Layer 4 of a small transformer language model trained on English Wikipedia (15 layers, counted from 0, width 96). Numbers have three digits each and are written without spaces.
Take only the direct path to the model's output, skipping the later layers: a vector added to the residual stream pushes a token's score in proportion to its dot product with that token's output vector.

Output vectors of the tokens that the questions are about. A number n stands for (n - 500) times 0.003.
"⁄": 592771398425565410599653578682462618694257698675443499373683634508630739561428676503440562258573524305396402468319650270228251387409327559589522347570607219644592427457473527763406186557369701549417356751434348754354542491504515526543523367485305453460662361396614597359647354516591559632
"*": 791651598633426421352392605939752625576407968920411421263738648565542758716495597688506508251269520222457226353503786133116411198044494661368398424476897251854515539291047824669707231383409852725530017734199502965412894549038300613590484381244336721645844309126202737227454420330736601445
" com": 545574534486455574428480403627338447489521482661394447469462457567400556605446445547533533592513415544517459490537571466391474466420469539583475523533529567542462519491525580534471457453501544522441542497462493662590477473520486501438556435473342513428503485487591485494586433569523486456
"ment": 607717631598461615470527577510614579335493555653317215503723716301592776584559557556437498438389658409332498567463558395516651438232543436431358351249814565420683761483519710578533519387630503267443521678417672871391492432445568706458443353545383681546640312170158319580349273508398339351
"{": 598621510540667409543660458638421549668484696616355452329439711515765693560371559643524506542621596370492508529546544481384677372382387382490256294442536391569460326540290585450574606508375593592537372757257549587459585338466362642560513454339615462309675503407462399397443296538530534458
"D": 797651598633426421352391605939752625576407968919411421270738643565542757716495597688506508251269520221457226353503786133116410198044493661368398424475896244847515539285047824668706231382409852725530028734199502974412893549038299612590484386244336721645843309126202737227454425329736600444
"ive": 706303456416743544511396469553532640547457825566304474406463681504432555593379721698461426435626610366437573445515513334560478512261511583168591349606753468667393585636444569467419629459356529302485616489345368463467501406318501559548560324628569488735723519293209420523422531348706476546
"ember": 464477668561618643355523553768482639417307579572225501383493696674731503676511455734515693280376562396347564556613538577427594362415533587114198372522568339406588373354094733430440248429529437910698556463436344702655726329446368301639494326720476667602513389488380390396759686177577598474
"←": 552563468618446503478333401684602673492477431570443538511503576383558551651656638546548510394326591391614297325363722484497318422482435510420392350470611252673435688706168587600686352404564716678432220596383501814637566715447469504603239506506436506456671514328395580406537322515539500331
"ast": 471381648460510442560450507450691729503360615517587557686482661667576633709401537535440446607352693428395592479363503639462322405417488536577485461584586468520353749542677496588453404550406477364441545474397438457503743389354403527468319358399372672415666335229404498612374367627683480422
"us": 415610181285654572530556516526608493472465650503555550398515488486606454460589424430434375371526612481432529560551451581343531436305429682376512592287378590608544617472510549521430573525487480672403565429390575491565437421455601525363582431451520689596477560313685488273530606624560598456
"ary": 653333411353337536525396592759667571446504565614556554218557464672612455760548852595498400448543670419316423574598518504510407349386455639232462198508458576433259519239554556561387415536430519550434491390518585587547525498348439668795501422660532519265585382621379550447376656504481572568
"ż": 552652530611472266386466480514552531563356676627434483424545604494596675599338488585512497337433564466495381257483567559375398400301506347468401499594702447641566562380291596641583390626562477461575263667406449639509696481248317543573461511493497761551625537518442519435603442461517547454
"rom": 532522438625549597506501500551644803668331422521529508391475378672490596419411560569418520556403650315351603607271507336517540369401355401484402462456526647449456350541519590394571434409333482681655497595197517779655551437435560544447455500351433665561491560262586646470692341438564489606
"f": 798651598633426421352391605940752625576407969920411421270738648565542758716495597688506508251269520221452226353503786133116411198043493661368398424476897244848515539285046824669707231382409853725530027734199502966412894549037299613590484381244336721645844309126201737227454425329736601444
"ge": 435732454646429401512560617639607539426490769575396587399730556288573665607369499509512394416407598510747582399420571416358611354545324233437563478703433488381441257484685426737664416649535506464685301446538382671334581379525403544329442470543465763485600495322380538444229474431658616375
"ial": 600681705493713461434564590509578643558663468630419398154492560440612760634416584365197493284492522436690419331556516499449324459301507570453277251393688500437644406422544653501551407496705606433456516417530544592566466361253427474530537303523673657468397532301528492619431590504537538706
"ʊ": 573508438470608348465580511797563508663315804741455545365784545477704650595436560647584318367418600369549228370398584390269289332390463349472444493598843261694438536374365561561409350531557487533550313719389412662458631554368459459595387511386392610567671519469491604540560365414598436480
" re": 545572540472422589399450425614359402480531486622449470506481437552384495543392411466512561585492393547518371522582550467432450449470455587589514581534568502599474537601493548464429440538578547502405533484493539588518473462538531479446579460518390526529533442496537458488508471553525506515
"ã": 616667562521597567463469617497557488483392649656376466507627721535635469580509509586460350250467569422381507496553535569369415483468543589374441565397588564507272493439383549546496470422679526501445402474401485677546455560324434542586231517443515644537687484325391522436803615241419512384
"ς": 481478566592484431402506435568513457510389583675355353367685555578488613547494576498361387370444542354485464456488614360467527372458565443378427553520550432536449660407401512583580461589365661581545499564388571726549538492368470574516465629455453738542640452289453563359645474429606425598
"_": 796650597632426420352396605938751624575406967919411420270737647564541757715495596687505507251269520221452226353502785133116410198044493660367397424475895251853515543284056823668706230382408851724530027733199502973411892548047299612589489380244335727644843309126201736227453424329735600444
"\n": 490553466619430521350614451528371378454586342512392505433435484391573475442572613493564606615454291340303586430402462486462514693534572476489667511514442639664425490431636433427470496542568392471537500466472405450481496595487525551566606484397516511437631498507501613564568583541450559529
"her": 506669458349576486442320476528631628601275436516305440566325457637613676614652500557503289399557631444658549534573511369407565704246552659575563385473619604421263545240391582510713163378385580445480258402401555518225576588565426639528483375717426830644577593396596621436638471312375460664
"s": 340421575522562493563478316416694321431505503569393453448387523457402646593706333422247565672546647530363364582586464398494545480328423427570540517446434593356659477546663417372499569597403424296406408442644600503493680586391556503482619521601545363580539428612675494607435612601449554559
" his": 555606595384435619405366470530418599685485475612422481577485582615354557526443558628630549532572594518548367456579629355412532389357489507533517496605653448590521540329318397458579402457352386398430463493430537481500566592525502411491566540514377595692458504364391561445481735266510528588
"°": 434636639528461442453384450627671576426477626633473276413632506501680712475643602429406532263635460323446357302393568250533383366540616516426361555546508470526668475540440678469296490691503614744450377425309417733574634471515302473699342690484474473571759529581491515508490270538438481296
"end": 448236435429444557496291570616369656345405658486371637629431399652591387628614379623470533342446595392688591410525484438508585527377314381531696527520604365423622713464559411589484515574417464734463415588364678489490716463510402584436336408582451651609582420528556513411399539417561531311
"7": 797651593633426421353392605939752625576407968919411421264738647565542757716496597688506508251269520222453227353503785134116411198044494661368398425476896251854515539292047824668706231383409852725530018734200502965412893544038300612590484381244336728645843309127202737228454420330736600445
"9": 797650597633426421352391605938751625576407967919411421263738647565542757716495596687506508251269520222457226353503785133116410198044493661368398424475896251854515539285056823668706231382409852724530018733199502973412893549038299612590490381244336720644843309126202737227454425329735600444

Output weights of attention head 2. The head adds the sum of these rows, row i times number i of z. A number n stands for (n - 500) times 0.0013.
o0: 364531682418444204188553308337486554494449405712511340501592614546222597727525406445757406720884275631602407470476188802609479390304324499505332509582459597723519533613318622561487174732318452696246547429310605557730468399461369826513375465437581676519558465616352471509453666660615576359
o1: 206600555679605259505522826517211610764092590678376399286399647730519822488606670513453679655698705592163419566643512412410536538115332395235506428447581632198461476537380237467408731500574111728304561468429275226626495765675515412580554467302715357504467687567659388605534514736594367553
o2: 718477812242630620530493521656362479428160544439372185629550383512551417556475423425651527522360456129619484381107457439485425424475676654402592524603305750163495659356725304566563503208597715471466575506345466532563675648781336577741833550389453297275425483590526497384742720492523587683
o3: 623411753231595817235408400498542287581307351675541585700722459498561591482470570506257455464424142384459539529819295338498772372749315616443402682393665485491628138754537465361380755529506347377616622379241524310373651507499568490424673417408522646572444510750668491620434490547568673210
o4: 590480667649365841308173376100409737200603453519567493674509322583319490502278583578523812590525756252349386519564559346770694678591723680370442810614464578308192503372312463474755504431422438311676460541476463494454603241389414364529724595367371835451609496689429529314669419393499646387
o5: 588708344664512582481687391318746713174322303546590329596511705250587122533712394303580554224783501319339469531336402392688705679616303508606488634513530589395583454495440569567302555591721312757204366679280372368381546687589493482609816603228390347405399291551663594432561362645684699561
o6: 377615496251242495345551190716738470651562449732608211450554536763498398603280589645464304673679103220584386468480429635494574330643546550497606494618606285767449681479753689479444493564722463319370395550585472399606423653402881238501587634385528399505333508700287335493370795491483394334
o7: 556595595448437497098455520287508544483544632724764484578398470482491579266443710360550392463759638676681578552245746359247844238387414383652370669462613636591454547467539667231475173625594623474548411505418646486443437168576415657370615484583437550688760325532302413575544613455409299439
o8: 502357465357492579427456295516281401504334714808367464620569632847413449423529690657350915718331353255540590251729930534518385503437400533190815346154865760684404135634735883637122583587474204408282499290696516627508141594530854369382563455425676685380241504438616212620477264553520577472
o9: 378532407694218482584649646507542449267245436197714365526512713209484392580500166724801555597471288331356598691462535726609635717602499388666429194458489537748583339379455682333564458612466336221434490445641401654714384434569465591555682409465480443494279780593514352678337704546682403419
o10: 364388359506543364490840713090530539432554532443630489532428490676482547440618576489385726590518593410557560452391512442351802501513535294435481508780266638806330712306406447470424563551628567619463282532363541326343435619656367445696451526458407444361184515632431534658509594333596382751
o11: 377342730284391647665293661543166581598679439768668648456423318247433276709578413797486602348441661440586617391240606153494535717671686567438365502618382424616703545541450447365654684386693500579617388339402578566405847411407605367088601428547475406247697821556722334311211405742566281371
o12: 405194644491378331770547570367525398643397565567481547688499557372330580364468599736538233631612643332379693430546614298430342831541473824533519624503596409560635519274558592644499583508346348496442721377441570433172562179409502594230655306576443672487612532455547213421273612664590675529
o13: 741655600579389186704572467244641584287570441631571599621765518527521414378507583455439513485580692289739775468633495371809336479576616243641794609351419695514420082557491382589454634752560599489477365611667400519546369532272592394519353359310363283623651418470141493460215581477559293390
o14: 761493540658290612464456582498214535576621536266310707348762770369419345639385460425304401493619789817680144393591713460270397392661303465314332480466653393595339329399549861561600449334615411520524601617424547569696468546652468497311523221780412515608477457514472337484721392523599421487
o15: 487448677623647478533698610351477457369520419531544483502579618583319307594428340814678610223407414299510622377578572524832551509691285434426531657516571582268390540609542234506614517421714659399257567611290450607431558351747472449647507510603395495407229352426419484600478365285507414769
o16: 263464463591590521442176572691387673379241599585574654597341553298387275256304658573421619692425609663444940667555738316335752821669662539318518379521772198152340501353479651305422425661512448452623300481250664466639387499246521946522555384453436502408446462594616476586424438816389741353
o17: 515424498442384662684568455390504563693514500075620540575785545457326540381568669470465770518485381533523399500633269425706349969533409597547495500552359374320503492406629089550560494284495548432637618546686244247608505545651261570468443628475668339414757328216415476588783485547429309646
o18: 537502539294484514522524706681243827306422490689367494309433413513378623497609549572655417225703533377626466389417581501311621522494398611519470372241451410304634420590434607604476725548540297601645586455331448746632202503556565680392527615187387606379565681561612802371491602563315413529
o19: 596531819764570429351502638397540365716317151660536736443261502578663289590844718476649625627347476486124712465391372428540451456563430505399624366365727612320714354559451563684320421844250428296561310574364737366444517618413449555303620328649712307380103553451574502541383597453466545683
o20: 539678359244328636533563455193269327561471313672234894473409780438314717454533726477651529545510556302273561673329610335538697491274389512664295530533376574607530381596670618786490777430327206457422574695608696467582387248395562534635673410538341384645424670403252765467372633478536465486
o21: 422437546739680310439557341372367623452339326664408425654368407433323740430712299412617504687527137593608429393401718286600485770354259565206494473826689385512735580303593462450312700427562928814447715532327452392566480423800483537372527491543675319531440370474228449731496313682582263693
o22: 778757534513787570203733366687427431653474467513430613491525622461204364531511159511421644516491592261631546448564528512344566648422303493787696633285469385360493338425746744683266579292488537594470469644444534517407696343639637299396713322496548449404334575585685503418252352251724459402
o23: 629236572401652531866487568410413228511316294476530261655392731565167798516511463602381339392596293476634668571899732573448501377595404586317261738598484392651423352542482654601485401684436545469529581684479480406402429432624567507347654826254536587531444463281518358440212547551478405656
o24: 461531830489417383401614628557272596615172729370669377648474576384434546459297649474205350549763531469628628439664615493399441358577492465632491482417471618499583429578500315556785299442713311793597499441523467505339499656470497548722469465572579468185433416479433697367314557504632312331
o25: 872591451851403572455487314428609423713434374381453351451406647472301585585544337557609189664358661403459582770503616337583439308413545391592715526436476627411383405775510563396498392417304878666465494775753480452435507332615525398758483324484555490586323416565438553251350424284639519523
o26: 538528542394572581569519608605347597640316329567639755571529361594374419473453541588473562729283656551479341608417394527390733565462565535647541454224471423432318523566527385293094409802591436402448576404650639618543310252509420600248406545602428615571445850600406310633372544442427637587
o27: 664446569533523600541575459394314392613534237485382416647430332488556671553217634608568323560669496237514131346525658509643754412352691690162579528415647656656194420295501426525422491529548700229423568618600843634622336278408561494364548846656672511386410465545890300333685343424311626463
o28: 262743395354588525512393643568547533593318651665402510405539513389427602550536257329513491388409434333465715459413398519745735413540735570287348325752363403644532613646468618356333758537331556533358502488753441529724490322566529724472431343717749327497403599336604267603608250599483495386
o29: 433680481670559245594591606280727454461288814307475434610597309546338418558649621321570437331257685411626563536494448517726393444757503492585391481414531720254437577486513390671335796709406183549393577453569410469328444819520408395632592290407567503560760629374246453439780604518357163605
o30: 325521561578352494387257532676149478396313413461514481818429305714475226416607617524394717395464385221582372350551383162836543572598200436433686568686489574180488738645309688539407653303516585700462370631328417406420887809586459676508617787310758345589499483541447631553531156699649349676
o31: 736572474253288420370629551860487345600562738495630412550286535377631358483255629423432457520424738448328690647509620417517427639571324283465526308965395277434475236462626494618336537419257458600362563549595440484474560473371669633652626523429382600757425487543473546549664474501241538605

Each question shows a token from some text and the vector z that the head gathered there. A number n stands for (n - 500) times 0.0081.

"i": 430608546432483406497537619580498513511542472446421381493459573333654422581477436394437570430569
Which of these tokens does it push up most? "ge"

",": 560664650613558603603402552556415395533517352531385452464502492344595465563493319450419559534562
Which of these tokens does it push up most? "\n"

"ld": 511408426508477363573459632380440522504484566578438478488417582526365419482526632530491580587546
Which of these tokens does it push up most? "ive"

"ur": 530418431434355379460542637443544584435448513692494453577368577472492516522387561456564500602506
Which of these tokens does it push down most? "s"

" the": 514407517566553498445552643366474421434348576364420485591444465622510402620673466606517401582497
Which of these tokens does it push down most? "ast"

"s": 562456615484516491535473428551318503557430572515537532507470724541536289486531510396541628532603
Which two tokens does it push up most, strongest first? "ment", "⁄"

"u": 611551498561600503579500565481470458445562398542433457460443466404418487493482594527491597478517
Which of these tokens does it push up most? "ã"

"om": 422469437453494394480481584431473485415560465567549518573540553526389375526582588427448528604452
Which of these tokens does it push down most? "us"

" to": 574543546353427421593556572532525514473462681486355477446470478433485393485529589481602635461505
Which of these tokens does it push up most? "ʊ"

" at": 417536516430450352522511604491435521538350594548414458492500428398518524545420431560542551443535
Which of these tokens does it push up most? "ial"

"it": 593472404471449354502448425575489416451456527509548590517518481481538584391506480521532557438545
Which of these tokens does it push up most? "ial"

" M": 484503502585564522449494493486444509470635404498609452574525538511481435424539568468504522568517
Which two tokens does it push up most, strongest first? "rom", "end"

"ou": 554407406485436377470449594435472543484512620596460472533396675546422381539521660420453488627533
Which two tokens does it push up most, strongest first? "←", "end"

"ot": 555564486383449459558521543471455483537429666455403505486464475482467419477471513500561597516522
Which of these tokens does it push up most? "ʊ"

"ul": 475531381436577465530544519444495546520513405603488455537563442483440633496428470530378577462406
Which of these tokens does it push up most? "ς"

"ers": 546497593336587390493708708478422556558370633537397514481477530438595488375303559439470600484345
Which of these tokens does it push up most? "ment"

" and": 626556534357412443554537569509494490486501684475404499455466430463492390500508560491615598470502
Which of these tokens does it push up most? "ʊ"

"ow": 493481366410626440428452438525474410412462383479531580459553527446493435479524482514425508470505
Which of these tokens does it push up most? "her"

"on": 469478474403504495352493463426474475485462462415447528427498517511481480432557615480487578561609
Which of these tokens does it push up most? "her"

" s": 522438457420416381410452559474490592453460620619489484605466725577479419521498597402494466607473
Which of these tokens does it push down most? "s"

"d": 531558489480469449407464552504365598559359568542400367645578631474516554462385448535435445568456
Which of these tokens does it push down most? "ast"

"1": 454696589523505528565457595573428417521504380485379394479505506337627478585510336404383508491567
Which of these tokens does it push down most? "←"

"en": 571444590509528497564459468521312487537452571491488482457437690505525325437527520428551656519607
Which of these tokens does it push up most? "ment"

" C": 521517460461495473442596496419505410535458357593567487488488364427479498551475509421444595482493
Which of these tokens does it push down most? " com"

".": 448650503676559458440336647420414475542589480582575459635490558447524284439567600542556543575614
Which two tokens does it push up most, strongest first? "rom", "ive"

" ": 457378620504574566583342386485385616372491559478494327562449562419489182601421307577424558595568
Which of these tokens does it push down most? "ive"

" con": 559497628399604451547651660453437582542437611472399491463483541430509436436355550470479606521405
Which of these tokens does it push down most? "{"

"p": 476535499393369470598523531558552536549389533571438475522537520494530554494401420544507476458482
Which of these tokens does it push up most? "ial"

"ad": 467585550517493362487382629413382539615345456485408553549457518470457520507515659543543502611630
Which two tokens does it push up most, strongest first? "ive", "ary"

" H": 493564483585552493314425544346415430498520366394512458568449553430460357541551612492483460698640
Which of these tokens does it push down most? "ial"

"at": 471577459415489484667516560455568462543599384466418503473512541379407589510428457593455528491513
Which of these tokens does it push up most? "ary"

" G": 452416493311472468337454447336516441481442390499447572460482519530398501376525712506541525621639
Which of these tokens does it push up most? "her"

"an": 444604483399447460680484657428542432551584366436412465520413562367390546534437585572438472516526
Which of these tokens does it push down most? "ember"

"ar": 499515551423469522446446739486433530461422539493449412527416476509624508508552566492516391488398
Which of these tokens does it push up most? " com"

" that": 482534566486501409620573580357490379457448508403428504582507461487419378507549557553480472540526
Which of these tokens does it push down most? "ge"

" B": 488557334363457456562432501384485386563551323423465485443560476352365465478501628575440509485604
Which of these tokens does it push down most? "ember"

"ip": 707513527508502516586540545440496494469456424515402475530464565506516472482442490496537578595510
Which of these tokens does it push up most? "°"

"ter": 584560479448415495425557618476427470602468668512453520526540409530484488570496381513547502444499
Which of these tokens does it push up most? "ial"

"C": 591488404418452514525480497451457382557519341580417497415643387417413517484489486479497587487585
Which two tokens does it push up most, strongest first? "ast", "ary"

" in": 461612520509456479448487591572471524543415563460459348559395631489639432563538432410549484506579
Which of these tokens does it push down most? "ast"